Layer 4 of a small transformer language model trained on English Wikipedia (10 layers, counted from 0, width 128). Numbers have three digits each and are written without spaces.
In attention head 1, each number of a token's query is one row of weights dot the token's vector x. The head spreads its attention over the tokens so far by the softmax of query dot key.

Query weights of the head. A number n stands for (n - 500) times 0.0028.
q0: 571494477533519486521515461497529499520539513440474524481502414458466505527453535493412588535535512501522490518564562424528471439433553464470494499536456572462599440522563488411449505479530512472572568481536500449491452421510559540560498468495507505446560566496429547526470521467465488506560477498496456480499538473579506519357478524485561531426458521459489465506531488449512483519465
q1: 587502605489579418563464555575553476535560454448498473516459535485572533428477578549532527460538533477508449456547541441500566493529497562476385433486495511532552412518542563540459527536488499449465556536536558475480509461575524465598526428492557510528520547500475573519605480486436461495402459474439370418391581365575439440376502561426483501433475425518463506463494466480540556573500
q2: 443520531588519509460468591557438544510497474627514518506519535565573515388422469549466489414548492511428475484473508511529519464481419591474507510505581447524587551465530409545459500567449562521450532556552526472440488442524526429561507508475468482547574593439591580494516533483492456531520538473482470487464630523543458479505618513356506563554514547506565561508500485591471580507500
q3: 470615547477434521566473408516480517579406554526526459486484530453414446365471490401498366397439580521456508441536449450494571498548566446500533399482589535641467599470428282514504409455554523530433416618502583500533482638450545444667469345452572630414478500443560510518406542607492469525488485485480554523443510548502522474434359463383639612550458541543585470409423608554574570517516
q4: 578474505589498440440487529605469660447609479455490450542514528541596550464500598549600532571542561559432505472502558634592456534510457520507487488451512401482529431502500439583575494606515502395454570516590518434432517483530529536496466541526544388599498533507568495490609617432470495487514537542542406467472452513524428493532584595482461521507481450453518408574562453575460544440517
q5: 443404413572584487403432462498386577427625529528524448502545638548504659489525602400502461475606406516487470473489583575493510602571494379496591494568470414562496612471395493583561488513617566495502430566432433543565613698660433493484433589520442597608528580502494511567536517464526493519391483512512525572517402409607564359513564643413600551528504541596475470551515331664518532555427
q6: 494509509452535333456549564509360460622659520455451535403415494475424530494549496502502504479417507425688485565487491456650470587445485496560457552474653463439533471477496426483579448603542486342429553592513368563423646342443440546629473407531609461440517496600428467568535300598379426574545502476502471468488565512543470433552559550550429524431500586432529466374485585484580596417443
q7: 418531496415417493460569545493472685454394486520574587544508502555496511478513489479470480558476416491484639658485375571403355375527513436427519470520546475498444494526507533509426559601481481500463434455567408574560575610539415543516424502507345559555491526472427435242622496439598376553540556533401546328620409473582507372481570423640529479539465463551542588404576522383502356415570
q8: 616570458508269517367479612403404502526599605397532495587616527523479414450425581449636512512539610439400405428517482574575516624500517498750425363622459553476515571478522545465511456308507512413498579414454392578643512401558601648547438458553510540423493451453675419532432436520387433471480568413398448323368542523450292564491449582613428397568453560476363453535488556558489435388505
q9: 433442459433574472500441587355566517572491386466502590638543527517430346479515591429437598409414570570585563334529509453514414363623599542685465532555553479397451559484369600447583553489339446462516472425579509522546610318404520493500553481453540532535548385416356519516535505570559549557404426470325356442510475549550437537398400461502477543590502563397591434461477622573500444556604
q10: 544756432516540505450405433558654515376589520578516525450502466497452575374378449387494490500630406476530490662409565539410495528378326505584440360405352468523610605492412506468528434516318327489429605569261562503621364500531539412431427588575486402605495615539528497430583490415363494518364428551603489416317508493524516469528398394425469354654532500525549516481383536405631517682567
q11: 498409402507567407340444410539659550482482493630587437385601548508411620559463502475520531505413541490470622557548629417548440414483524475481470610480528470552500739613639401549586421609557475452648568475400543639500668450400502488600538359493608536638425526488514485500582457651478474509495498374446403411549505400605464580491493443389629381633417472488416343451483665441462570454454
q12: 445514577538590467517455413399566520451368537491486326460584451630518412509411586496512644367442290490626615402440549518363474520567576417573493511391713412482594567550625465649551437556436447493535495455523463435425664475491537517527520515538660530570460390346330550393557579560472442572385478413408510507578441500514387463545524415440549418548476510439490367462456535458564437423629
q13: 450494423466382440408465497420551429389447516483565423660480483666519747503735451489449429611348458494371441522615600628450596567494405431608332437466346477675363451492385394529449524503483513585579535396480587609590406403469486639326673470413500509424334492542595564483454492461503503587537597542552581436528557529617438443503349545419506511553478303571366413376337810533402670529287
q14: 470680421433448379541427547577625391554476357467518684410594586633610445674609523529462591433551616586555500396450511464455529497461443634337546352605607492582403439520548530618544590431415628460475479393608368450601538540352675578489387562445474454458429505447410667553604379533538759483446539512490532529593528457505422543295539402487449500547606538449559558409515535622549429435402
q15: 445535527475537500510498616517524509562497438510675509446485386503429471581619625569371566562519415525601319640493424463301564542622550436304722505532480498450538395576623581426443536549608567505495437595587512579561510423462473535340552539495510430540510535322524580583490558437505595458414544403432665544571352534633505400380433651453480440399449425394508656411488377648536484507423
q16: 428574531432457520611457535342607400482651574614469535409515464544611687274481379450399458588584390520401486631467652506521431566466370594432543495554426443613549508492531361602510474612395564427354663434486433530438649459547534503497448319638660701526564541508489630620494372583720594627681647500470494240494446484542411449642514377461444532566567464638432550506478425377646695487419
q17: 291666622331489238473557592524510402722550579484382557459534463427445495562585646604662570424540554345447402254420620572458536503547418500459541425544359511476472433406479520563434611632471441469492427508500623633474473606473726527341557531511475555433578563387481600532550460559604515471327454443635534462347538419589519349468459575543408413503380514461576371448599513664507578464599
q18: 440523360549395340641649613493435736558643524503345659582430571561369474490688417494360410377590510653423404497664369351378680555325516654461451321578310631462586574575369542503541274410576408483445617470388619411275497386643703645520437527616500431443551643481672659300421410471359626453393518416484371384529617415591542380302622462510429454681568476444541597401519455586544582329455
q19: 339305389577600465696439324300695417690529455657484491513358246586503572484464400447527409599409336455546578675381579490384476551510354452297319436458596705531516424531610473599637574519543524369323536665506607494509399677441566526463479573656480527520585566412615597528629393563453497518611512682364340488394717432541447630458600527581494404463632417363261632658434506456445512411338
q20: 527575572475424346747492605570485497485503425541472564441592343451463593428558526453389475397591535506660459562508629449422461429503538598539534526522474638462409550301560301486508342389470545310475600565383489429291339380443299559550444427540643580603577460307524560613375396601514506535386595482580430555469581689533349633457412417309392534345474553434442517514563667529470549380582
q21: 541438481529503607513359827413445398575249542446369463422578366436410751500564428539385420572497547464527320572293380424500343517699424445294601500558500480475437313478313366545671500554481552403436537670661593541218561500579340585558351679388660442420538483503257569545470405557398503478419509607558405403496729476597490548461513585384487527358628612454453551418532592363544485294345
q22: 384430361333761623490528442374467531573459398262474554450580680386541467430547513454448543487748423540524542446568319171345537451520364527480443436699431430387456390458627652287562512372503516589665629725562402435583414416416556567458335611446360563704271583549555571310449663474295504684411453570629341596577616432540337510642342574469536500416509587497379598610458357377461392618354
q23: 384463333486423497549398601367503545342448439397587405673492500315652492526546402505660702632422485448503500292581465421465505521342649528429669596338580497431272648514650633614607639435541639599500474520492472445462514450500494397509492565581500380465436548579400370640546578511517500600525377364557642569362392447571458528622448317372545564602447613492592318454528475566433350524436
q24: 520609448482309496511400657437475360651349621414354527693641562489376424454450343347522548408628559514374555463641374653627552511567657577695520747539383557394314424331393429504324584437708678467556550575582649538379517510544576596463513349646749429414600387150223386389518352466576391544402576532517438447589710510364472605425347708504333592466454335483591396486611716626351549346493
q25: 322542426606553422489557522465443490518586775296476460693689663237537445595543493529357472626472330443460538483400442530515628500514366433465403593479401535449461447436486657507446344441322507337235294325311628404547580493507514713482500187375507481540555503656449525549432510341421594705595537536577316349613567255374517661429532545293311698380348629617760538333642541537360396569348
q26: 445238524512549694176527258504536273483545268468659473572310686525569528520386561650689452488567660398698657295563591380437481346768496488428378412218709455469271511535472385556460723540469341450496475374582528579554468590492417516614388630206380662644413529484531426313806445626784556657360352386443685639314424515360611472721410576788764323543436588623312508642579685547663396387595
q27: 607564676543420494669483363555401655433522491467530380521666404627421473433584509622628614541602564354409584594620450594690497364512408420658520369549481623556373448585395416531473517295530497324503290707494371485538500604470482518653377516236444523547280429425485559310590437701578493541439497595346408394571360591518638342496562610603600523550649529485456271426500494365439452400443
q28: 681025676481434416266372675481300530291581526673468251463529468567647390829452269513393486401509554528557128567573404549153604244688278342505267308751650383509292372433240767481650397615432531567611333528654505364553551599265495477738553471443352367686349471633414439436368509628628470642333434500253451644874607232722619495783670171564666552414382515597263725514367359294676586565536
q29: 519512702543693825445600146593370384214460365469577351278542688334507458547334615598565284371515422508640500523465556562500445438658705355403651529355484602568532530677508595520650626446386449512187192346618319641328492591747600382602672639310344529624369545492485393550460592416611575478500526407489581599483161547286642384770567327590682518413408586318407535606642519463493352518664
q30: 586578436374319310565503510358591544660576481277473513622412373549646560331551730535387550487480653490510427269404406547482427575603282548567369596592612606536590449402570392571430544275810525416624417582708533388526483421493523305592494330672434529396400609433543486610617244733493496361557609528513369557328656412426467396443723593482285452510586553516578323428487636600583531500274
q31: 597447500509604447623432420519343618536612465521537404475606564484521472534468576558559620488426503586538604590457555231506369361717552344621151466481539550694646544581515457338413275485488512555571654513549528521425683527330377550536712529468320553471331506451406557617582678497430590443345438566515435669524600607357558515571313642694525500445544536444357380616383540566384399474323
q32: 470549460467459508496426484520566537509539545514529495489539466522488496486524463508513495525534497508498507542493482434491465503469506449494519495472508537498491487516499475457506500526551465542521478510477513483490552577475478510502476463471512468498553487481499458454485542496544480467504465515519579496551478508540527473567466464548498465454511503485592469453522496467486483503545
q33: 529491460455533490538457551573533489453581440568522580415533382453495502599574505490621543581474464442592539540570463441484485469385519446495533519512453563424472456530529452467520497546488476421564571495398548498542546412367481526580453560456584528530628610519508500497449526461434498482455433449571542494638564453714532502496496416482503442512451437512500462369522507469539494508527
q34: 493593360500470470470468515435515502475581512453456527524561464500415504461581613471471584570540411556504489564442424496368452441442545546562582532531410390369515397537505516361588495566471497563452534536478558538356544507428469608382578562491462437509449584474529492549446505437418482505599538537567508476616446490496505410590521361549469517351570579421496482476482469443535505450511
q35: 404561491456500456444441611448455479564560482563467590543472619410555582460492481455426421443657444532502507485389473441525605461444488664495500502557498476429519586500575474474517457594380507589483447593495476568527560517466443353462565545546452430534529560442571528481489495510469604498493475459505467437423536482457389457502558443425441472500493576417478514524497549509516484529439
q36: 488478466621525554579598545507544350459610397572539404348480377538472502569604572664479573583345459435492512488459586526574544500535467473554375451407505436445413370625560500507482539388507523316561651249414573555425434438493510698523469598455467464452382482481452530595510464421384295425407519511442390321519355429527579622518552567544376484555581418437406478426469534422578575505522
q37: 562389424607498630494514469474513516476575465515565590554453517597600561463436510531580581571463427449433515466412542562510561472568456485670449553532543430478443466538546452534547493404462537386606604382482446507523459505642513509669502504470502427625391482452502570504578502476434405487493636462455449453483375523435491580475483498478500496673493482548426493525506467542519479491494
q38: 470563432515520502561460549456561383602464529504435504539574406559416540505554502555488498388471504534532362518475543463454527601409489555454559601471353544584442549486509539494451495382527497498462481569444487527539484411443476552544548492513608566498547508511584478538388554594367478511553349441435410464459493439507430509574520558409456600459410615477576484576408556601533539545477
q39: 463480431516460466538504538457463533595528461541602464569477504533634453409455494471606553467391523522435496470486498458642472594518537573583485598611492315387504468412570403524535482508604480392498492508610543398513465498648422422628555477595506502478463419529409456619464412436486438487526552496494455472579443524494556537592492389454480693498535448562475336510488533521452577426516
q40: 495461572553471565544523468514470553606529650415393544327496476517537436502511427402460533570301538383374453366476398559545552518551455572526520480459308684514480386437474628584455502481547437542455507512380431509472338413470600519462500397551344416559351509450699407559429337448439552436644559624569470486495582730445554572491466640416543457507491482479422405519547540523543536392502
q41: 492455423560541543574595615629526418648498389570571524430407444500396522469452400654459520484492459410504420498448511491568364520535550506449550524350464599430519516498512446541483472520506454542604620502460498530465398468402472585404588496585500472555433551502508485470496546482528482623482529553414447510502471439480462465595641377569298488468431532383658595432464468500459420444576
q42: 532512569506439591394523442458514561412512362506318462660460358556503509503494678489503494456568627699481647636512590731491475503564385464602469445479603363576340414634651494437719589378497591422500506451506336444488551438453417549311483519439323369376556584575597540449362352420420328417482472278552626647370410209488533440457310494595401605582545462586478390555354541557435584728432
q43: 421457417493568524464498539390388367440578540535351463495504526435511566309443344520575545530380598532444566521538433495512406348544493550460450634553612577516417477470451416584468416483414608431431412505558481521626529472523507541720388395400515576579472532412488568614541467676516497719655568498607527475532519451517516460520604427505543426435430573411306587430441453510504636632406
q44: 418642546484519432269464405495520447649486477717462542620463427585513358394521417462531354534274712578410369526457517634435520436346319508682616417412423530741511536463591323489480389295572487359619514494529476569429459391548406561446495586517601500506457471492692447573411331594562526518470508533500432434449582563437495484441636563710505515590405560549477495415427588558520465554570
q45: 571494542630438494500455336483535497417325678500531640314543411538680671601452323594453386443641698537454431638392541449374418506568514554576473474579459503464532583373442443551389456651470516491556558588442719580559411440516570514426573415523425509642564601620615526517477547456541615513413543453546456387450652654525403494497340485476332439574368232339438439511536528372513644690442
q46: 462514714391568596426440465510537432406448572528660600475432522451525492537432404462538442567387541550603348522456614498366542437498490424577608601455494405460598510386526478475548472528540535454536450546554510640445480476536472417447598532500529452464570569561498575460442486454614535510408515378490504571525516570447494492403504589397545502568437451545453522465548470679576498592452
q47: 354460521460430361562503527495500515506492510534534559551376453492487558489480524565461376479532430440371429513623445491256525364325513500543515405444486522461337396508295278438459433471406590651476574581479426461439436591422400446349536506484308500700447481709539473254253508466550446668588424517614559585412561537449495503459503503545511625529508517553681405489508393579314569572524
q48: 521465474498555469482568469637488301564464472545519525511483549493423408448484447565600564544626395378462337573549431461599443417454511541444364562493389509500555541439528491467479476485325469549478542595464558496531409301441549531523533404392444569645427383500434370483443421534551598430632447632393552630538467448437575545484498592514470526479488400488550639478406470509478558555515
q49: 325523507490487256550342782440461522751388481457437727637554418417325434710645436652605497552507643568582480452467421528434488578503565450623443512540237668516548351381651603303539290536228318373543438493474579510442401455393516695580430409615545723497622509365464585487260375588500446503510667445459535656551513568434569490345443620433364475266453465529726398476556500683515587553467
q50: 426414355286311341618533542316329500653601367453478476471423506503430431551557561565364550315559383497513438573466395375605580412599444541506494605490348721269597425457391740627474450604528428624406539597553603419357434407584638657490527706419728729275685616472475410447358334519575585436437503480603328479444500376522668544455651644437427402333390563554550447410497419550477606553581
q51: 597466430631337330537468488438536497568538458508259489514667475479446455523449575579515514426489313474326494650425450618576542662386666634610393490457547600522462401342664617355525479548511580515537471345428466638598750583580296743604337384537567536416606541433434336522471389372522536503480463406457642580462353508466572570608422512476506484519369613681465528437539522434446563463467
q52: 551517611635524493406482367582520547557485443527493566601495539545473494498572515446576432547509523437362529441465510570475585536489431457559465444519446429493606458576597579577562538539554481375541544409493531456423487438576541521494525549532383395437579580548491403496564511438564590409513556404449389425426457467431526548480415559474504512614572365498473500423601456465503477476432
q53: 479547544475525421730500379562537433477650410485540467513472491292473558600461576695513469500552388497715564669639497540500433437576537654254464385550575655582516426684503497315531399649457465455370436557512429414500388436683618668359482605439291560638429783621408675506510562322414557536506701586577552465396735500397475391478386444332422620302612428440435583513552408328492474512589
q54: 379690400569417317754523563448484573652472651558459606528654490360599480407510349680431476430687438356599348553547521489403529463124618597328575589410471608386605366360530474573283503568419393536397613427406629419497589611487377646348354507321528569252456512343561595497468385585663537697572487497411482393721493555627388754591507234467328397440442413477317449517520540751528634584554
q55: 536390580466561423480646554610461664423469329487414567570339474372510520623661429506343589299589567534637383365572555500348441397453451540357348326617594245574381649587484596343452549619458717352474370361604329418465596490656701524503564605595383394432421595675526480516514470549467586697394506289602587622283633426400405769667432437521457481406691612630566385429549409363452450706451
q56: 569601385440616552402521340355436448363413448518655439400400324512422621481475432555574507529298441492427791779478408476500497457624544295511518346608635493749436599740493508664730696570500342419419324296453599565625644565485357545508329387243335346557588623802380534511462639478624504532515409541440512699595444597533558526700511087598722329543696613323531507643401387520473307416471
q57: 548432366392386420580520594427544491677534617494485703616558494589488262448529475337352512417500606310425419591509494402548612386364682672634448531669395639378516727243506604494577565543664411491485632512602627458391479401524600398352541355484705386273651415379509544464428443539503411465494436576462359509551558580561587628317478646494283465503460580488296515475600512464594474402578
q58: 351381332707604450494450372413466607484669585325519506412374645429482365587456684544457590473546362395574509590285384343399655304566442365344610443522539588527433503455611706434629384379527488223516420563402358570605512439564652528471560408475349417558355480339527500775703611362469544527478553445574621526579425610369525565549395407500516500500535284554510519522377451457701462579598
q59: 464562587492676533617496356641504492409182163594364584321481557487381614670559428481661578476447483432683411432782239504297449368580338546740260439521759479556737535472471619633541596623136383517669624483256410549655380407451430756383524652369295703534348582553366394229445647414418460441289425412457257492514492709226541355688403355552554406439477291250405635835488500592492716508573
q60: 506469531519547509639393510531390387329551351478333443409323676363671380541354490447480593467398697711561521446562691577656444410582546541612447557629484440558516515440559447553604491407494556526394461379604348417593497521601838522237491530538294656436413405525546634441688568371500645581359547425410441579407475453459368531474630411470547503714329487620552379598457439275316485579466
q61: 660552585783562617538529468459577405673784225507724487359666436692585453500591531433575381480541475538644581477551546427350721544590520304179422230490468434590528425636608511541497306534370390443323482563617483369451483600467385632565434540451387555585470586476564479588413520433719452399514519554569536674633490506363601459635434605673582638413445741536432544500307493703646385336503
q62: 493418627564421265550588529362529654571402361385532609706503493489473406698537265332600493548385489388464090592566515519471603590518327357528480490447522604603583584469612455585398470247434417496588529414621279486463440341545619841474364392677562349471577586581542525489504430416612542530518631647334485686429660546589622345314630541059542423455527571497581504561395427204458470603378
q63: 489287622574667413544448542478564460383464368669395513549500406460307559538613486444352269548484523511539545510441455410438678509409489530519518360508460538439555500356393552495517651557609572407484634395418524481416403471423592662357665491589472532696436610605402566511320481663425509542503392480464489388536486591549543492581536540397486513357510472555429473453385401566288419666460

Each question shows a short text with each token's key, already scaled and adjusted for position as the last token sees it. A number n stands for (n - 500) times 0.0021.

Then comes the last token's vector x. A number n stands for (n - 500) times 0.0053.

0 " The": 511537544468346456523472485430555555313465410548487510496494321533533500514501494536514490446509226568544392568337625397611698517574534578343445686500483549417551505500500451500505531534503453
1 " win": 673470471500368464426578442499538552386458435541493515499472276528520504520537516505504486478502392585632332531352678449530592475535526548308363627498528505458514506492496466502525550516500497
2 "d": 616438415491355519463578386527575540379423503551510539495502263517517515523536531519504451521514575606564370554262657413541563483507536520355424579523539518432522498519477492474534566542494463
3 "ow": 508399383542385545462603433512568519372418504557538501538524240522548541544535501537507467505501771534518394516275607438509593512547520528405374608496512521440487518517497483483535542552511488
4 "s": 405365392533338571472561416481560547366388492512540494476517265564516509519550492507496443560477629433492413463367561467525578540640501516376429631515520484447535503522474480489546541514482438
x: 485423437578538627643503538555357425540395498513325558357575373419513655448484542584517463453382468473510324669473548511555512356536472562480621525552449512579471408585519500329455475412484506685500557557404533547406318456539504623559534338464491483419363519551594406525430500581500535678614496583555557541478543489637459456733595400546647342407311542396559600455400482540521433527524
Which token does the last token look at most, and with what share of its attention? 0 " The", with about 90%

0 ")": 503663550390438476427570452502605579436418403508483484410523186583502541559524509538494415499487238522630354612358688379582689505698519544368313637498518544408507483478479415482527616558506442
1 " would": 692463508493316476483492402519615605322456457481459470528477238547538528501539479553496503533461259645677303559315769273539629457661500494282510673469517499480543473498493433456527563542484476
2 " ": 602387337519450438442576541519519545486413344510473448390478193530497535527518477594476430509450751572526303467414498426566575524646483598369440649437464502364550593505485442491522566611539386
3 "mer": 486301268609344495459690414512719472367372385548483460495505260528441473569557478521509411438522862522483394435287517482380587551514518564349438540539535505446542445451485333497514547505487460
4 "ge": 370362322612284534315594495554620528332443425674566524493517266569506572502513494529517489471497733447435427487350657625519583457529527575353349571540508498358557487418505424482524621546533471
x: 493472429479554548604577414590680442427482606461514455610498523553467572532441429426357504425367474491512667509470473560594474633441666487413546571489415494506476509500419479506425378695462481562563477695489496707550433478366613715390557624411516536464454386612596451533441474452332486553581571578518543558419447442468628410531505452625529395302526436452439516437613557415624338561478
Which token does the last token look at most? 1 " would"

0 "34": 518641485423454507468583434486553543384421449517533506505524251533478566559532495537502450507495369516567405553365625386517623525586516530438415605496530538477466508509476456503532561551490447
1 ";": 593568396436442509434580448488585549401389442511510492454503265532483535529504505522498466499486419569555307543375621401535660475637527531346389614478515487465514505501488481488510565517505445
2 " su": 568412394485414481468599426531542527428359428504462471514501234496496514549518490514498445489473735592522367463321539450445597500541514521407464584452532447513526498485524528456514509539516501
3 "c": 474388341514409476478699437555529527359416480470498526453492265527480562552488500533508459466476721514481386461333556457443625506565524550392503541527539505508563512459511513504511519537520442
4 "ce": 387351432559449554452641404536540591323366477602453537550490340501525544569489472564507468468540573431457452472325566506421577510514492483438388556476532453526548491486477479502523537521510496
x: 460634317372609552620353461388518492488429563442492470309531713586491374508297545534487438392424497622465542495562413464612527464451619367420454536396470468596418398558485448445579576428462415456521504515415449712525447590452619369577427474402444478471536542590484532534561400496517444582569504552489659617489538426346505445665591518557510416483538543477702471581517527470657443380608
Which token does the last token look at most? 3 "c"

0 "able": 477572566429454487477558465483547523389414472579508518517517298540479526528518510514505473522522293561552406559338627459549592486576528551420443624492503503440515510501488433505527524529511480
1 " are": 585481471497413482471504450503642529440413463531515528496488351515513526509523526509496484527466351578567366543424691377581564467594507581359423616500492506449543529526488449540509497499501441
2 " ": 557425388502482460449568511520540528473461418533493470442497288501499537516519492565489467503475647536498369470464488437539514509575498559420476568463476498420527568491488445501522525568526423
3 "j": 474374406545413518457643464507559535389409477484501489501496275497460540549536494514492446510475578570468396483365504434456553523529513537427475563487532467441525512523488479478533509549497454
4 "et": 391368409562398531447659439506555534387419499526528522498485274527525527529522509515503457487491596481456394459390517469504563492553519522464432579516513491475489508480505462483532520521493438
x: 587388402433630419664469422573496379345563485449549328380547509325418589584535398573531630469448672504471520661436420533557518429522532403415376415399489516586396533492557454427453536555384418475647517504516533556687475526536582643601539394416510345509454504669544457417563439531486458550551358472482542465582500558520625430727485493575452411508298659480415619556512636473519529394509
Which token does the last token look at most? 1 " are"

0 " by": 498526541475441452481510489484521539391442452507464504493499350524506518524502506498501497499491320539563413534406650442536579454554504554392465566509517498457532506488503472490506518508505495
1 " St": 599532433516404472465527477487541544421476484533504515479477369500515531512508511495509481474493465578569428532370560419526588481538519543425457547519510492492549485490503474488520504536496439
2 "ep": 572488405498405501474587415488537533422467483526535505503491344517493517525499509509507480503493556592553421525333531447512581507537512523424464577500507511476493492511498487483522524538499495
3 "an": 505433392525391505491591441476551532473462466499515503510507369534505520540504487533505465478473656550522476484393524422513581517526505517431452584483505512480483514509503462512532519557499480
4 " Le": 412400404561436536465585431481526545474451454520515512495501350522491507517512498523500459483476549484459459470395521458470573522559495550418467575477514517498515496522505472479512510537502460
x: 590459551551620455380471438470466552305431424609577537345476498459536495398451504435411522419604627592466403504500578399548447403605543518443412564593414376525373494577454478560531613457474598487420345444517390605658529521452605435534500437295505484586348464494657448513534677564427536588488494594493535672414545519497543324841628540548540541340544580584528601491453492433599396517509
Which token does the last token look at most? 4 " Le"

0 "ull": 526617575441404444471622375461573595359468470551532475523538164558506543554536504518515474488471301511592353614310549372542638548485510531340412646502549569426487503520451421549538570559509445
1 "ion": 647536471459345482439658407524559616373399452578543506511532190571525536550528503575501449481498407645571404595323582416491621507561514557406376639496530525441479507486467406504554548555509446
2 "ed": 660390439481375534415610431509583540364380450561494507531525209574495547561529503543505452492544548600553283530298690445560586485643538548366447631486533482396540499475465436495550556542495448
3 ",": 530369354596385494407598388472678524367359425530472505417511221540546527532522504524511474501513790526518305512380696392603639475700527563358395632477512481477545519448464462512496554515530456
4 " or": 361401410587373506415575400490610551373303416557470478479502241540535567542522503540497494514461685414428399449391649452574591452688505522259415697483519482399559558455456431546489520521517437
x: 531429370602502562565404539481617576486547505553440577446533559496510558376366482478550495516332505268466483481471409471641305462485569611467552579459482298562415507294410426321492515405453570649432529386485473498707477420531586500567548564524509473566556428617590458408456568460269495639533405497465564437575435357531569328648672512435496421433516442524484492570506561379554489400466
Which two tokens does the last token look at most, in order? 3 ",", 4 " or"

0 "ved": 475572525429453462466568458517611540354377499576498519524516271552511548550540520527510449497533251591568394557338693459528533457592526580391406628509500489395559515492467456502531548544502449
1 " until": 662468448497387456465533447499570570303367494509428512503481270519500516538511507510508468491514338568619330575352718433516609416556516538292394627503504495465529511484477524482508534513519488
2 " 13": 616469363519351520421557459479625533316382425522484530503502255512441541552519478495499483525488610618572333576389676391484617482601522535397387560507535519455490516513456451523521542561505446
3 ".": 527363381573335509409614479478581556421399378561440490467480281556493508512508499506495440478526746565488311492374614453544646465640526520391400598508503493396481515465482451501513570499512473
4 "07": 406326412593354594410616419440562525379380416512490540504515265511444565548508482513503457485490613515445356492389588411497652535623500504454401550501556539456471511508472456503529541564502466
x: 495451532435658501617678547510618531455471399513613519325512476348398448436495562423480458534512681535529521555548497414519443450499740650408564477529370528498362534592467568385414556350443407769509414571552498563588504413401545479480453368478535555465516469513416350532479576541365565463534175532361574546482586418553525397671577486574469401536519624548558591539515529454510622534586
Which token does the last token look at most, and with what share of its attention? 1 " until", with about 50%

0 " de": 600561463455354442445601424549514540343428432541463476464490294515552470521508499520499454499474224582596406531383556445512630492559531547444447594509526500515532487453545505485501531528505476
1 "c": 633524418500345439472642449572548496293440484501510514458458305510511525546488506548508458454496480604553433556384578414505626521551569538413465603523537495501537489462487487536534521504502439
2 "or": 604430412535327477447636424532549552374393508558565515477471295519528532566500505556499462490516637604536422528393581454494570483527497553419395600503514469468512462459509440546525487525503433
3 "ated": 525393423516418554410576436487555540398409482588507511526511280550506551552517510534510479490541687522496356502367600496524546467617536533441437612496511471420532499462473450476534558543502464
4 " ": 386438473558510490446582507518510546475442421536491464435511254510501526525531482578488458512473511429430401456431465456530537519572498558424466578455487494411535559507487447495529537574521405
x: 547308479683492501499572537485561548355396510650488454393500479477609466432481501455600451364458665511511474405512546542661366457582536568537580485541519453559466563561455448422429585440424541616507442566553410466487433497457542462470584400403572186575423441569594480604665518546443427534462262595464490534442545457469544420770533481458520388338603423475501544491448575435585459510541
Which token does the last token look at most, and with what share of its attention? 4 " ", with about 70%

0 "-": 508567484436442469451532517507531516416441438517478508469492291512482527526496502505497474491482343517564397568418642445548560498546516553393431579494508483428513511494494479512518533503512472
1 " Mi": 607530468490414475446586435490555550431446432535493523485496314524465504532503504510502465495498483586579367515381552467475582483536489557407465605483505487484526482520491478495514531519515487
2 "h": 557495394496400511491607415488549564405462471500504525495504312519487543554515494529498458489479613613559416520400519453482553516536477530402452555494507507449485490519492456507514538522485490
3 "k": 482408409516376522478605457488545545382467487529556507514524320534518534535507507533499450488479618575495440484385534464527575527573508530440410576503496505441501508510487476517529543534489489
4 "el": 431386442532413531475630446492527522431452470523541518509495321538511529551503503527497457491474566510463427490406541444489591534563491532464418568497498535455473512519502473523540524545486468
x: 479410493494723572645622527553425495406475449406547561410413534585509503447411459556554432480337543636439453651526402420529492489527481492490483569485329475614434455511575569492352599538335494469463436505443435512673384489448439637561443343285614461547525631576487366542471509573495473569504374466480461520517463431529531438805586342499502506358495661438276613642391470408633565490569
Which two tokens does the last token look at most, in order? 0 "-", 3 "k"

0 ".": 502612507415371459447563491507557541395406382588454512449479252560507504517501511546497434459514189560590345602351717442600670455635527531399361594513508501397505478458472466494511596493503492
1 "6": 616590368446374505392645447469568545351401401521530540477532247533441540523538474548494463521483428626553274552308607362491677485664525527447373553522533535475501508514468445479519570529500436
2 "94": 606502393496380556401605388470583532370406437547526525477520228540453580544516500548514459514509582653508249539318580398529693516655500567452402603501554537458481500462480466497523549550506459
3 "16": 493380377547374578412615411482568531358386443554537530497514209543468577560528493558511450518505668603487307516369563408495660526622506543464404616482533536447462507484463458515536572578500446
4 "°": 388369386619442564387662481474567547340382430558513525439499249563468564581522510575492460491510613483428371474388561453481647491583518513303366658491478477447504516474504477439524562549501468
x: 585533366570542447576472591423489438395519507377466442464375495403442403429533526477585606469482642562433437599456350495672372448544544620362501496517562533641534577528383625514537474424489471603358402531449419567581526421456566688532597417408470448589391506493644436636489494570389436688458429425526687450531540514517395303709483661449467534291604493440565467586500532484581542621563
Which token does the last token look at most, and with what share of its attention? 0 ".", with about 70%

0 " Vi": 612583665457343448469650418465617583372426402546515529499501232533502529544524522522512468480478221587622328532404562425451639491465536590368412639496533470489538512520490458475531479535510436
1 "an": 654606486496326450497615408452531596409422420497499503485489283561474548576516480531492430433438410622629416509315499356550601529559507559323374631457532505460463524530500440512547534571490473
2 " (": 614431363497357478428554425466598503416456406482482497443476173496493551509509507493495468504492613571549230509392666315546624506571495578326455622470509455460493552482475395493511522532508442
3 "form": 464338353536389520429666472495659538274375425575522547468494282542489561531511498499499511475481793478515344418277568426484606484508538537309484614510530483470598502483469428453499546557516483
4 "er": 388348379588355535428637428458621523331398397503516526511544265565505559556494491494509483495468666458485429460398660435568657542581515577279380583537565529433572505476497392507511520530509430
x: 594553410611557522442410541627582449382513467458510464540489394543413422575341391367510477430494510385411456590391408404488374575559555430523610526390446484579384511516488455438418513391540387593422583546416547407655428420362625403439427415314370531635466451617511551498423452654344516511584545467608585500448647381482678499651502418616576425492477442465590650533615514465450437631556
Which two tokens does the last token look at most, in order? 2 " (", 3 "form"

0 " Ma": 560624511421347449450598385489586602421425418511511512508472249518465524552518498529489406476477250538616344537351621431473610465518486598377431637466496484458481520554508449506538548545480488
1 "s": 634539440461353433464633416490605596393477393476509506475506217524458544557520482545486445507462420614586397523307588430492593506553502572358430560489517470424508511545499475513553547548470458
2 "ing": 620471405521383491430668411493539566363469395530520515532509230562474557552521477543501457449511623626592353519298643449507604487624506543375468584493526511416530500504475441502545555554485460
3 "\n": 515441379541376482414554488453574557377448385534508523403452214515506535490519523532500482444526694512529348512376636428556611506660502609286391587491517516334525480525469467524492569527495426
4 "-": 425399398554373495381569449470573479388424381521506466430480245515494566526479511509492491463484634499427397478343624439602643537675509555282351641493515494336550502457473487542510555461514475
x: 544401506613609423480503765470544514418580454569471420567493482482448509521360505457526501475460536585633482519482559461511425474485533536543550470512401336534503544449462505326444584504577566568627468446471486437611418390473596589504547464467593509596489389573629468506524592499157422478480488565465543564571531396538589303567433469516568411498517499493547556617473508389536419562571
Which two tokens does the last token look at most, in order? 3 "\n", 4 "-"